Layer 7 of a small transformer language model trained on English Wikipedia (10 layers, counted from 0, width 96). Numbers have three digits each and are written without spaces.
A neuron's activation on a vector x is SiLU(gate . x) times (in . x), where the dot is the dot product.
The model reads these tokens: " S" "V" "%" "." " In" " the" " " "2" "0" "0" "6" "–" "0" "7" " season" "," " he" " played" " in" " " "3" "9" " g" "ames" " for" " a" " record" " of" " " "1" "5" "–"

The vector x that enters this layer's MLP at each token. A number n stands for (n - 500) times 0.0093.
0 " S": 557467230408568570543483464531314361464533389398406467680616573428519361447514583636517544658521463446463368564611477524464362373361394497583551705699255432607254579582292463554539501467552557517541626518483511520469446560515436555318537245441537440554478138418372590470486415551503483542
1 "V": 538637215459505348582516400533427493580503493488316347552603568509521345449610531429451491446545603550567611419510493467570308263392518480534610692709188521615490525527473422618729390453539602719498549543445383536333326535575415564304379486559339456491542422512419451686589524313489433523
2 "%": 517509502413753430500547464467434552694250543345262263661459566356457393504692519409348343405481703597645623443625479506500213594475426422249574453491322445599487478605513358510538490346446404796369430468420385551561535287569556466428125520672454559502486366358519403420591401314283654351
3 ".": 543581462542361493498477426533440407567398458428368293545419359234319337537351486515542406448254535537342643593483505558621415443282522599579442373494249406685206620362401580482583425438467483474573511562464565533480444308452379326507512554598381628473710493280480537371532439434378341394
4 " In": 422544478423679546481374555598540266450696638595597451587512419429200535618411528557516390355524206797362437529582549368407307584453322537549411575592391623564492612453354592578397475521486470654564576498520520683535641534693598689297563422542672485523677513479400624499571483499611460273
5 " the": 445490597629613434378421469408490485456619462513615267533425455535120455492479643509457545422519530544503666477497605426449504524451468590511514579799455463479530675562472531597254370631515495633519714596576660348500529533534444667459516453542612308539572504566363548567499301579579541415
6 " ": 409574736328639540590557615428448410560700672703392495565512687665509534606526486514613369774770542484666554473595621516543127602413435310604452508745386408491429635453386597515319447586479351394584517641440420476538528448618468404369418606534530531438592406436547445414463253566658419579
7 "2": 505543451591586659323496542678385438476670596553579479438590578488394411390583384540623392638845576600709522446504620413418527487388584294660544518810562669470429663408535504525364408546456515446450381632504330509536334407649649489270404544395412511519602363508469494520573362644658189440
8 "0": 391606513426402559364489622469449488323510654549561387737623479664312490315617383469516275593722537547675638557562697571554363660373404364558483560730505545131473615336483420512478454394457488708425433530470503468496367550693442410374435515676438337605487314607533577390527565590730520452
9 "0": 366616527476421668259508601562564626433474578515569409668520515644365471458615406559414363649674470393691555527602684500366506550269437328632529506771606548529547560453549433580579314424477626641320376480623435620433364446739662533389450570631544205507360533572419458515530348511635329479
10 "6": 461648564434547497389587606631325236463588655557689414460401666688227506606489466370436471431544570547409575454474573213546578412507474429565647531812555461374627571447329603543541428579564233541390521500524521580497307591739536425496503585550483566450611381503229451539551318681422466466
11 "–": 479700522439463402466427574444216322544467605585531355530262701738499593595443570488607234478560537452652732634779576469568486564387313468418426428663498423155531602366317494492451441602347033584448615463534506491500572512780336275512486542617580381544516399603417612456565431549557651513
12 "0": 445626554569414720263504641476490521317450404534353244537421640511455549510443351514337435667465562379691588552551622372519441460359479331669614417772547548542487486461443444549426070336452593672258476488532346578510442472770549436311387483638535294542490497589435368470519260601637341546
13 "7": 444621424411689630231436475650575454466434617596537497482374736511366476475399336483463380605553570502580469346502589252382682564456519374563697544772497474476475633335461507536542247691627374615256525548556575506336285607731458502454441642570452438535320422642365399464467346575362304605
14 " season": 442598396602559546439444404434411443354475559658389310451284680584374558673269375554351289648583516393543779596538603676482645492455472484547537514600439478677705493371485523614408399367602297410356554380752534639565220498696417309448542545487465613430555368413292635294594514312552668345
15 ",": 451565477559415440393557383464534284380801635550699415416466502399330566483300481505394292481397394296460608566466526432364436466466390355341431585668453478544547784545552606586676467401399339269589549448615569532609243350734576486443544660481431611634606251464335681320546307219530410503
16 " he": 533575521395369665333578355495446414727465599545306235347522515328367571477293428565450494444489520379482750461509651452474396592507483435404490565448424372518556664556574509675351574232411539441493558382880442339651408631644603590676628377181583368221524251434443527401307452428503337431
17 " played": 502465481628562609512453398459724697320474428475403583388485356332361398499511406681465400488576351536696722501466630405400201427587408283427535584743482336518616491437571352606377567556406422540224426327373724715527407602588493428587631572691554627415558415598243358507622773475565571392
18 " in": 559456515605731514495391531629577548284593449542515540513461366526155555591488509636570391451513319733452652409621499409280282493601451446472328617652458387586465562441456375394418442625314641587463224458511560576472600596705664589481531484704499486549657510442367349663500622595548537545
19 " ": 475565586396608628653474526406671660502584570700420507523459608521520438548513366536637264709858615392687599535485573500542142550517438174485438590797410382590388591421423452441406434566400481355664463600486477530415495446600509460515473602480627582448556365484414305537448379571679423537
20 "3": 582540383585613599421405445626464647432552574539566526408550555431425439399494215492630269568723613510716534473433460346454387479454592163535582557829559536580375473450530457462409565535318504459494460487498415538499285352694536512484420529567474672437610323541261377719475346643618402528
21 "9": 533596355430550628361348479603574803490585580545586530520537561526318486413523236534589281546739654420829500534413411301522435572454430234548602619731567560521443590389584414357604599488422477566414430493598490682382286414637499394483472555551543580522516430459355327601465396572666449651
22 " g": 504418494537575672472524634593588615307391434136491243538421503708569507570472522487451542606676470479921595377215617471555388445541447384587686579629363327550350512608423469382549517365409508428373289364665595480727274638552416789509415543459560472347378503447480298477460621324628397670
23 "ames": 525411294715551446552431357318527536462436566652321478497543619505366538399372308372456429583556497500559750419536490550380400468663626353430481589661513331783510567390488339336376508375426433528408523449510616871688433396582323341583592584437665478481367371425302407522520564391403556426
24 " for": 546547479664526572485231479546642585389601594519422611704553400476229489494516594588535303457623421548558622386452549461280335445650436437555447409801440394575476665352545403576469411643367554586473275244520631490442505572572726520585606502663520534508634485519395345474533621669392537651
25 " a": 582336617575682511481297583434646560384629675435440471488542460631384596334407521525507372544653541356425737433370589474386244488498488640494477847770527472503224469507536518635504378637493352519518524407505599512455533572470372549652343496618785414375554311481282338530477250577617620358
26 " record": 571360509640716586452474502472442691490698589713531497570349567517354384564287466518342142514597521409733675491742512425375444535531609522517524861619461465446633451348511556525358348251562504682457506424577426632417505587514239446467602590457579731480314407400371402540626458370404604397
27 " of": 492475569688495641422307398491682665208670478666386485592498399514344435500422425489476348439442518562535686302582645529255460617485426338545345548974484503555366603540398487494554267429430519568495478383479733563454509529580642483650557475499528561490521436453512397573552475515495488593
28 " ": 440544587390551620639451451458690667545646627699417447587412605530517443632452277532612265606838629391638586544422573556467128613490415234450524546782434430569419571372429510412530351528355518344690485553511543612483461446603504429520389553475638568375533374441409367505445354487634405620
29 "1": 519555385437623732379427381628585590420545514612464431492439595364399558527452299469580285588785523483640530541433423623465385509480474280530643571902577603526387490446529409391601487493374516568551555528555394622578293413614525411475301551427553618443597393384393412610407338510569273642
30 "5": 503563346430565582351350377678608548483630646550637504599445586486384538431532113465570356563747629452666479453406421412539461705403485363463649595777535545480486383411540482357639466459350481514429610411454571710441387465605471456585373622522539599505482387469302460555489449438454354601
31 "–": 443499354532487668492395388529596614536604560542481307503310447553437525486387498643687258534616596511829727582576520467510377705499442260337571413803570463547352564460265417316445286396455319406527442521417526771466540537567314368560396581564691426506415345623406450457487434524454507485

Each question shows the input weights of one neuron of the MLP. A number n stands for (n - 500) times 0.001.

n27 gate: 464576347610422610593604452588421571571367310465466629383639554481481339635468412642437512635585363542415566613662535646549552500423714434415560443454436471402747380506655471329472539340327455646602415355461427606482216497419426426472500497373657547406586601522592445494441491702286513468
n27 in: 531599569445550472512468614527484468612581587650426491367532622669555444216549447429594568291360600494516440711487655568556506378546519646591500420480598373602293506398494422650559669448605700522354475639549668682478579503625593512491583512354343636627515515590350409497345678336503355416
It fires most on token 23 "ames"

n144 gate: 380457629638539448529432588456481590557467272588576503516610480516486322600606359614370471573344519342471536671507348567624572481528446474435402638333544147542555519346543249618404673631399404552523529318399627575642221683641533478639548459370540523600560568462438517423532493503377526385
n144 in: 591393556467518481396525353425423532451420534663545488406456494509579631447302702336568625468698422623357606596327595471371563463351506478615666374598552632475422463600554644429681484397593367356553466537465413416312472491445484354376591645353329375446579421616384327432564291465460494415
It fires most on token 14 " season"

n37 gate: 572375453442525528490482686316564456500303339393625461444685662297531497645740451583453302670456486475582329606578319522588648504538291496550475504240602582357619382460402467244573591691592565350589386710408326469472504604514641493546403455493529436496683607271403427388688667334585377482
n37 in: 440517664691436541717575428474645493560573614343407565347378317742473450320423525424553670389549317410599636443582458322447560534444527663500449507702426497644418573580316539681617462374437590421356514245595578670414565418413324450527659526503521544455291407666401675560400408538310483583
On which token does it fire most, and how strongly? 8 "0", at about 0.37

n143 gate: 580540792420711547596377623538399656546586554595458551337518394555472585522245443468806408331517378390558572647750404496504624360465713496378507558366600420315652450565585243621696608365414434489515529533680569458577572551468412649269617465446511514295577599404496344532667594540735390467
n143 in: 342790613583563351382601432521359508551692456665565250405608345346494361601431479215562573280489303485545455596551473388438455478354474395463444519443585466526594686687389615533691531600492542553662362605288836586362444485504363690541708540474561362388540426518658465784493399508325743511
On which three tokens does it fire most, strongest first? 4 " In", 18 " in", 12 "0"

n44 gate: 548544490420414306443529464396464478638455390518672514489536332659393380453375376521535641438569545478349547300666342689616593557549652442292587475158382366710759489394478370379493533571448445721496482630250579590468536471521361355475658304511676673333454476528685281482344467456547438346
n44 in: 456434360545510408383507358626467584539612526249548507410503597427506452411503579375583516490642408310569447601500446507520360627529474566539424653628566586437429671525443344584578342398493654811487441398378349532222329454682283416543673379437590444503481276465487395403258513380585574547
It fires most on token 23 "ames"

n194 gate: 338480359466601516477766736545586408385492384449534301423445235469602523687400493584674450460583444385578570752692552476427778392729488426664457638620546614500321825548272661296311737649536468645358437598540383470363391685488512358593573481829631504319477592446441584539665433444484536405
n194 in: 516728427599254456532522478486707294328391302577393533647705411493529550606399385607427632530370788411339650540473704466647480424393640456456507544404472449577483482617657500478684519591451381485533683562693551647546529316601500564726625270548526303587649503464467620691335522615398838519
It fires most on token 14 " season"

n214 gate: 572454460333175556431514528530465399521478469731442465459387679585371676408453582590361700676249541532465250619470543507496533385582691652338766411420464500429658531660684438427486674558700514603578419553387560537486444479420382600591514551387572394638476487483788747441538504690500615393
n214 in: 547339528404329347421540744615533473354527552530419347497553739573552412347493509672558500578455289520593500464542720305486457421662533650526373638437564286617475516453660479775402493593452592607376377320531507471416520513759493510457468320640395443521419575474755620470575417551633419581
On which token does it fire most, and how strongly? 31 "–", at about 0.45

n13 gate: 595359474473630393437440672260421341434541752644609444715600536572677586393349574539643422500439186439416508492675472603347529437880641484679600263471544628572396769394741496370563762327652317520548400492599496485570428456587476477536356473612427269800473760621677455638590516468420411403
n13 in: 515416418567445607381314590483342571388432517358517362463531612604542415383606449493545611367683507461742452397431525536411267551500361292655455493466491573510703334696588464582418627682286602563389697524414507546332369351449605361424240547517612745585672526426434518343425559447417468247
It fires most on token 8 "0"

n53 gate: 506670577462647435462739429339580450339433586441437587468329369610525471506543665604576434520413534359335422561426507437252461436431471532516341347631557633389521544567523617538363772547670480360331542338567571525494742529344490620432415472623763510527535497620546510561411708549523674490
n53 in: 529565448155465435513523454662535533576697602507462438468549438357635465461238542529579579599528316477409445523554540467282638683538395620471624536468410702477675341353530467487439573510500381490373487425446711400576513568465648452545405374396464377420551429503543557340302630368762391566
On which token does it fire most, and how strongly? 4 " In", at about 0.78

n78 gate: 438592461356475541341426591508389441536479488741536446524475253276457723677386420383536338370420607320583533525746454645415798381798439603512591216530434512488751666711821526533484818398385487417500690744667670254504368562316777536446637440521412455632496535670512385732541525584384500328
n78 in: 412489503490369496398746554729408463490404458615681297490604355496370493632628738608528462565373342435639564362743776331611566648597496518507575421490596500450347668453537364303598321445367427267726393639504421449562500658465602437347430642661562529412625534353446474546682414703411544525
Its two highest activations, in order, are on tokens 15 ",", 5 " the"

n182 gate: 456568941607493532654468357483709333563438423439659550677532630389463458436631421437584576554521575514674472549704500467474402563604374607486582392503479436521762632389649460518532587529515442725747614461401443405393276471412392427659556462486421454346483544427353339570263368547706373309
n182 in: 365418318582487458487526578649448380398778779516484487490334484660579631461427569640631624593525547569438542619500665460567479339424465480659313592447505471438497401506560661580567270500389527523461471617624624469348575644664464768519529528422507594667418601525634560372695546665506414642
It fires most on token 6 " "

n218 gate: 576320701543393656775429455586393397456680375485500407671574387825607463500496586646474340273532403538426515400531625492515782378656548448652657410483513373436622278398508439507438489492431470496421623645600500296478600474482663642315424583448526254577536715693590546691504769371403678375
n218 in: 548348493392372180574629334607529367398766500674493651588442595612412458428482563528506493478531486460468651429289569322284560475546511457704471729438427576728540465503412241670511441645493335825489658507589388531566507442404478310493335650417223504493465466616511260553369576544374632540
Its two highest activations, in order, are on tokens 5 " the", 16 " he"

n122 gate: 054601532432555578354500511571522477576546533515511366562251534425536474622367545482604624545679414651388455688500632496512830515500529511648515586272531556279424584401622466383537492458615375646522832522615493432518478515511594573356645796500613448492645750493478691302617545500444447462
n122 in: 413323413475565642234416559570663537457571666548514267432365604405433496649276480529519586522623444596577405525359582477610574561635425526715309603352531603610439579379295519529378369436485534445540555449659500468738507474500734675322657482452622500594774555329456785248482613285598548266
Its two highest activations, in order, are on tokens 4 " In", 14 " season"

n75 gate: 514408673492398369726536548295603451473524516241403833562385215448697177583748485387507709439534405685548421595575411422504694363361613440540256608525480372540370519387715508641367349734426565388336448536492468405365520380465258430571310569500685476549504582380336292371488285456591339653
n75 in: 391511500548521433479355599588630471517605483344576489680504532397408587479373490479472407593772775493461486514567435445551497420404191302609450650427542226567592393704471595608691522474445504543617539373262560405551733198695557510553524322333410496525362440552493416465448610446818414518
It fires most on token 19 " "

n158 gate: 305388525437379470451370630394371707690319436569344706433634620423437455527535397552470556415360533577550492402368407418121708364645463580629550334466680684661628567565707402316500238472535414139377519435390615672559485328466523478850329559515729420418623478541496414511541519481409473469
n158 in: 510437535340522559616220444260537315532303347656604581522316403544510576485677452442542486496401574638592452405446361451439490423514496507610370325427488359719648543284572815598594500401321414296300485467668511571353552278595504406379187493766695467644514486450552367558522433620397320362
It fires most on token 23 "ames"

n130 gate: 314555531563493500504747325469536370607272475412564536578605618588500553467366517351563436308469660268522602478496825526395621425613639627760580606546430635496530454600377620285411418785556689445398500558177558455387591522643397571587504465595349417773578466617485645493340657445674445463
n130 in: 527665419513497517420469544559585677623699463555417368360435899596479557456524450453470659417611605321422500787408376483279531460579420599585432613638500558479462503548288343517410601742675555309544537514328541578573510592557403597605580586503497435486292465490281448658523742576541676545
It fires most on token 13 "7"

n174 gate: 503579479612636548467753519382507607536741247474464586420545523448626215493645665478464595583504425300645433507535489220219603349449252373522474639460716365732323496532496619515412428419362451575451429370385455414366307638570610515393445695746678359515558373340320389474577563432437386568
n174 in: 491514604626398363534582345510592366446557480448426503352771577586599449455482373813539621661510401364424363428558189567372573248390473290442403479587590503372417587676549638459388701585592370645459424517468507645607665548585661584651507660397552527564564367423642436415557600444658647528
On which three tokens does it fire most, strongest first? 17 " played", 15 ",", 0 " S"

n68 gate: 434437806713632414419402318714488661473286581611527677585567504520500253629251638396579335504489628691551209566574768460451431360374624563539666464528642520346526462277343443426403528622459288559555697693419547217481414421772352369347623569575696472512645585631500468628554500448441620404
n68 in: 353650300591460544436569500291554604543478321383429427457416805533705696344433429475475656433570476529369656666530537335530500486610471609464284760389573346624442518455686504733529306500654448434522460464519558587352790445618662735489394549362515431717511490336452601425407504689395371651
On which token does it fire most, and how strongly? 13 "7", at about 1.4

n149 gate: 463425436640416256601451411571630366697682395319614518479581568767614524535464454503494524781623347489564454669637460373321644304342295472711461461497452390553559559473797460570549391584420468646496486507463482551514705482640547406729396411394507295453304510438643693587476596496369316518
n149 in: 426599414644313591665449467622449552657324518346649653614678533515525568373507497268478329526374528611409729457553511376379631511379690613380324434562479408533361536517567357579400500504485671229471522562492413469528533419673474600554689758204726555515351393553522358565611149674442582526
On which token does it fire most, and how strongly? 9 "0", at about 0.95

n10 gate: 387234681539457332680394651465424597529590467349735445446591481404621539580586520457411375496292475585361522627600325364538605438432579544544143389421537489526493382521567538413644654738508519592386610577299412338308310445363444504748396564386563306496529635357611560388655386597562679244
n10 in: 514800416476522778372528443521695238420559584659549519618551487694525450516422398481544645432546573551446408456540719565428535678546394639478646599540540481379527423473523438484397610356627490290672399468618680494632576525453587571333630488605622604539589503559510435516323481603598352555
It fires most on token 1 "V"

n185 gate: 579399556335426385548552534585600393201730331463457571642489651537629321485614400736565591481561600523403586618333508511354651371417504705544522365503459635549438660532481343742156614458550678384522671351396351404518418321533364380485427341470273522266471514289511381654540660424623557334
n185 in: 553507357469646402673563398537528575589453763585329416081518454514460383490263513466399524464571618415563447559588650395446581455766455377598620525582400758532327418546374348562690475391420307567648444444453525382531528651607504500357527690395326311551527523692465504285390535525507446507
It fires most on token 1 "V"

n58 gate: 263697581563367577472610455597540471536781452619833638536459549426504352500700617420578321450398328715683630553594376332487523367591232553508434463313459361656576560481504714596520479605811620565455463626433753363294350651516550436496381390480541248550480277209726379408648582678484376248
n58 in: 523674364759576577547493592461300871493357500356493526403438749349561374478586598504442403500528507522452452475427548326337473493421507537416526641645565400566507378600507579608460256617458526393471566577561449194472485596688507306226232472533403500553603569342326813453748423433621418619
Its two highest activations, in order, are on tokens 7 "2", 13 "7"

n23 gate: 467272526739544476338462390382548465718549449493346730520596483469548581363616452356548644305602421382332507486522455521479513317527618517462548497441379434372350597403630546426564394670532409555624479338514339368433610621615284497736775473517347455511383588678417458524618445287277510427
n23 in: 542483407625443490487510439438392490473437263606523476394534627548512440696444522609491560521536637469402632567674514402630403490391507188595473476405261404606626497561288395560747437227364455497619527565384503624602378323520421543514351638364414669640536397400503451717497303503507772483
It fires most on token 23 "ames"

n20 gate: 243582714529489234485463645525603424341500354626575518442537537619436659375530589431590532492550642522622426500535477504531490398525533518684262452523481403452445590266564451252136655599652711533634622496382751355525282515584590406702464471493526596489798626551463523270456644429308492493
n20 in: 271564573514503493524514673426458457380496327542541605397651603690415596293274555572540558529345621525679654570463229446547432417510514356514542465535420316496497558344572186337320475815514443422684387458478560490561507447583689369388634435384614507572760626534493550431466416329276575461
On which token does it fire most, and how strongly? 24 " for", at about 2.3

n40 gate: 442478548595453569439475562472587708262578357624489529362380562511588507428411611376741585515524490445460489529477474541387413597549233711720387485644540204402591599726559459582568574759545507208558500485481620556623525489582640550410365644635390547552747606589412493260600653312601541769
n40 in: 518711467434643359395377531556500303366602364427594538268572357434548540479426490708521413577523417472651449377539350571376367327503574579565383503450353500562631621555444419409507831230518409586541407435376400474714479628303535544503577600493326394454594571443382578473696524759644423277
Its two highest activations, in order, are on tokens 17 " played", 18 " in"

n228 gate: 482402477540548334401503604593493567500636466204645510537600549476630357580617410449497608511527507612607271497594588671450474438635381472545476745478512406500603480648394439479408646736643549622559444510478354477412621667442813537676256453396620476653615480361647479274303559750559341398
n228 in: 482677615673330591570446368429550583328556333201720568556537479537453719574462494576444351686435494466628510503465572479493575670418550260463259589497543432629585487519341326450437417559367472565439676706608476591484510670407462699456493366354757517580461621583466271410440436431422404486
On which three tokens does it fire most, strongest first? 22 " g", 18 " in", 1 "V"

n191 gate: 461482538436413558453394544444587601278327532540589584500679533265497539380395436407698268530546549526515387504657667319345513666475450657354375485559558636408466743777493579385565406572243515599706665665560756567269584698345801615511454372504519617387486604614570568525543317519405545429
n191 in: 561490467534383659442469441547469290354703483472530628551420345552645493452525535510306429546336523345406677586504532446389618569389527653455493514394716723340532374520504475579456393382439631434601368490518323583712562371562313588901663460507391566300402471663329571363486451627632479634
It fires most on token 27 " of"

n36 gate: 471393590567608598665602434451562373407282640537685690650599670595611307529399591679439546455440300504602599424649444620700524583500539431445452507533592335581486393655605444684457328508447798416669504668428215426496635617547596375569300366731459661444685600536548568666565324745617500537
n36 in: 622566509421575379623461388503569577503378694398401274487621623388640545418638622667577622403626696513454385529545520612286406438487494612510160586343525583629436503385584716484516301561300373384493681625412549437490536444727533333510484465484600447585407432503414551568406322570474463467
Its two highest activations, in order, are on tokens 6 " ", 19 " "

n246 gate: 541621603511512593389612453422446607367432389340451570212581429531436211577504518375480671532414161642578713435350516201352625634523527566546414649528480687192500424423607744599259428532360449426473535450251570708229550422355413227736424357547567554572485463432582492473397516472713453606
n246 in: 341568392493293369650465550419634279427868346511524542462521450738417576436529543535454483518507405547656443412274619515507601686693469401567322443471598457397404413460442489706413533533368717539639514631324649466262571525566266604461528424308381419489503500323561453458782312529613475381
It fires most on token 27 " of"

n169 gate: 544515308408481580335492604456451453324579236419463485747657519450753429370257751489337601345345342395481492652424597413374638413370301557675588562459362481454532380655308626338323559630512325404696378473259424551366462442530438500519690404362566565551474616724669571783425374605538492488
n169 in: 472578363480378317272479645352503720472580392528216317500528486313580628388421634490254600464480497507563556608460568435391636465486555609398564532316459588366441469623590583559254550580638407528528634563340521527350511394379382524482606326493514496656469497569525529830455761647346611700
On which token does it fire most, and how strongly? 6 " ", at about 0.86

n217 gate: 553658521529448354644545816421411504511542544255373466566728443726559412623511573306552401466496514595335620556414397311535538359547415620541127304419563500432448526511550677375684546670450447410176403530604515532660365470271686628619434540305458594431420458130564550393393568511605462462
n217 in: 621444568402603353590389575387406513522524397717605373589366355592423615669363376500469570600469503497657445422282563520480413610726506242656658549370566470648372666472493456568503540416355613493431637320368559538576386546394487500507634377549460507648707519644687614423670529517379596596
It fires most on token 22 " g"

n187 gate: 385560507740595659650292530582533416663420357474695630660567338541552289463652648388542413342493507444448582419399508340554575482529464611533522455657431298642604558335466198416507477607688754545440370437446530432525400466888308424581225532578406452771486447427429553668584429545430289443
n187 in: 401718630521761608809424533552658796458415678413658370493659463315396284442633654380572429452688486632601504332398706426392607682419603511565413580549494431340412415609452511578557589563534533496308500424694327465409468435525529624432518409562767662574514527613544463539677507651522739452
On which token does it fire most, and how strongly? 24 " for", at about 5.7

n204 gate: 522711510466514592587450511463419471775416342661448546444550673600423256426835536295596417525271486363660500496779413504500385521458524504489496432375533550557507535641627606353493489522482348429493838539313770483441543511630655483281434555397435216610583544597407511511654411529606410471
n204 in: 550503573477670463364399567426400589724573679486441597368745619463573378302528568431556497415390413459557644593475483604291494590549589564631534615491452480412450438494538490470553665403386373338855618315417695458523621348543623405420510559604599369500399586826646462477625446596688466452
On which token does it fire most, and how strongly? 11 "–", at about 2.4

n197 gate: 454601604653442387409648576460579528456397398535611514503638674701491537648578478510497328535629530640565565551464588465546475418624537497486365344516509607614529399594394489208554687660496626614140414566550534375239641479347374352507668253748455407298547552423618564561601597360603518549
n197 in: 532373591500589440715477314421615415643456238457506483562483621410385438616344371539558325571660557544500348523566713401442423441471399397563560607554444266467537578556256326660510554664675547553683424374593606611506404513703439419375536574390544477609558412419677503402601414318576716557
On which three tokens does it fire most, strongest first? 18 " in", 17 " played", 11 "–"

n98 gate: 426518278369591430478577518321533624604383345655457665575438444529650586569335303622590504753486363448353324427684463432538483493664694610511489437427438725622654292497507409262565707474371616629467746258417533602511496684522545285547310638533645614406561611435692334363615533489537567522
n98 in: 403483446278553383467640600484563691529606214453373380484500534691407314290660312405666562514535606480493620662507541617503442342529395493683527574533413497641600412497493593378405538290534412326440577447376490535552360473711754392337464322513561640541445440369571452418556604432603398564
It fires most on token 23 "ames"

n184 gate: 444461477606678532493398596534669612307493587706486489403726421415654507489457588510861628457439415479652525584533241271460630521534483521475592475503512642319602455350533373451538601555657392422607624542412281317404479443514486569532383445627443539562785443624489239538424404507588202461
n184 in: 538641453513536656386334497497612486451340526417419712565689218447434640526449549438665519564427455413613752530458507343641451510458533450454570359581366530467593571368619623572771585661719669257553646523483410455539394443435510662550312551467638424370539425506513313585454457628440335615
It fires most on token 20 "3"

n136 gate: 528756688177197560652690277629512276232516590552546357516663407588535769678309471574590578613443489669401409390537524594648628665543484540484612436522543644448670586774541631257539549332545504476416572504603615500751341743480556457678562423416536599296631481621504320704559392532556621423
n136 in: 477577451323627767648573632479376545496368348713493602600566404474503288445698558543382468623267391611394602540661299786360588522493493394507423637490282448691517600372597549475536819485598500176353537438496485454418445709406548565547454592614764449474436303561445406536493628593431522325
It fires most on token 16 " he"

n186 gate: 546594504558555448628470612603478557540519416668337545675467579455578485582534621471539562557418589557534299419516322377435689452649317507422376635446660466377358333616923316441592496308500485470391597511438764482439511541438814624426315554440406649508547824456181760478569526587444686466
n186 in: 459676540514507198465567529497348394361540332539600582563678561557488312844544484333326243540500411377368361271452442654408605518458612464670525435628165564546556514463467507567521449401739707636468582450382279500528411507482504528475514524493525543339663409455593504570343422384653590500
It fires most on token 31 "–"

n156 gate: 547547510545496564465511475500557365598419525521576628340415450346454542472347573507488629377473209421461415359478272266515783342445538454649371410551380371396367657480733562637465522353254583668303586610423375401631607439426424608535521603307590507855632577437403580514490325627695402554
n156 in: 470716500546571286436588350467507507543405537490414435450605441534577296514636636307559600659543320327524500439361503416292462635404557544436521400626643558620297547490497787332440420430461507435308462469451663396404541572366251570385503381483700452556676625567582591335460251365435517334
On which token does it fire most, and how strongly? 5 " the", at about 1.9

n52 gate: 555476425554336593510479472818386309591543497563520649439365535444452422345656471398527554437503423381638389517417525375536510479402361445452524538388576145462613564543659283626500628725725617698490406393282531566587538712425380531734500366503398462482392471652653543623503549602376419265
n52 in: 578667457550561637542594461553416420596446439310449523471360487667571564558493434478443583440560603421572422561711656500503395429475542451341579480579640438428512580537483208693468503456154540362546464477355637434272568520831378570458560550523431695674437620436575604606596604513624364609
Its two highest activations, in order, are on tokens 17 " played", 25 " a"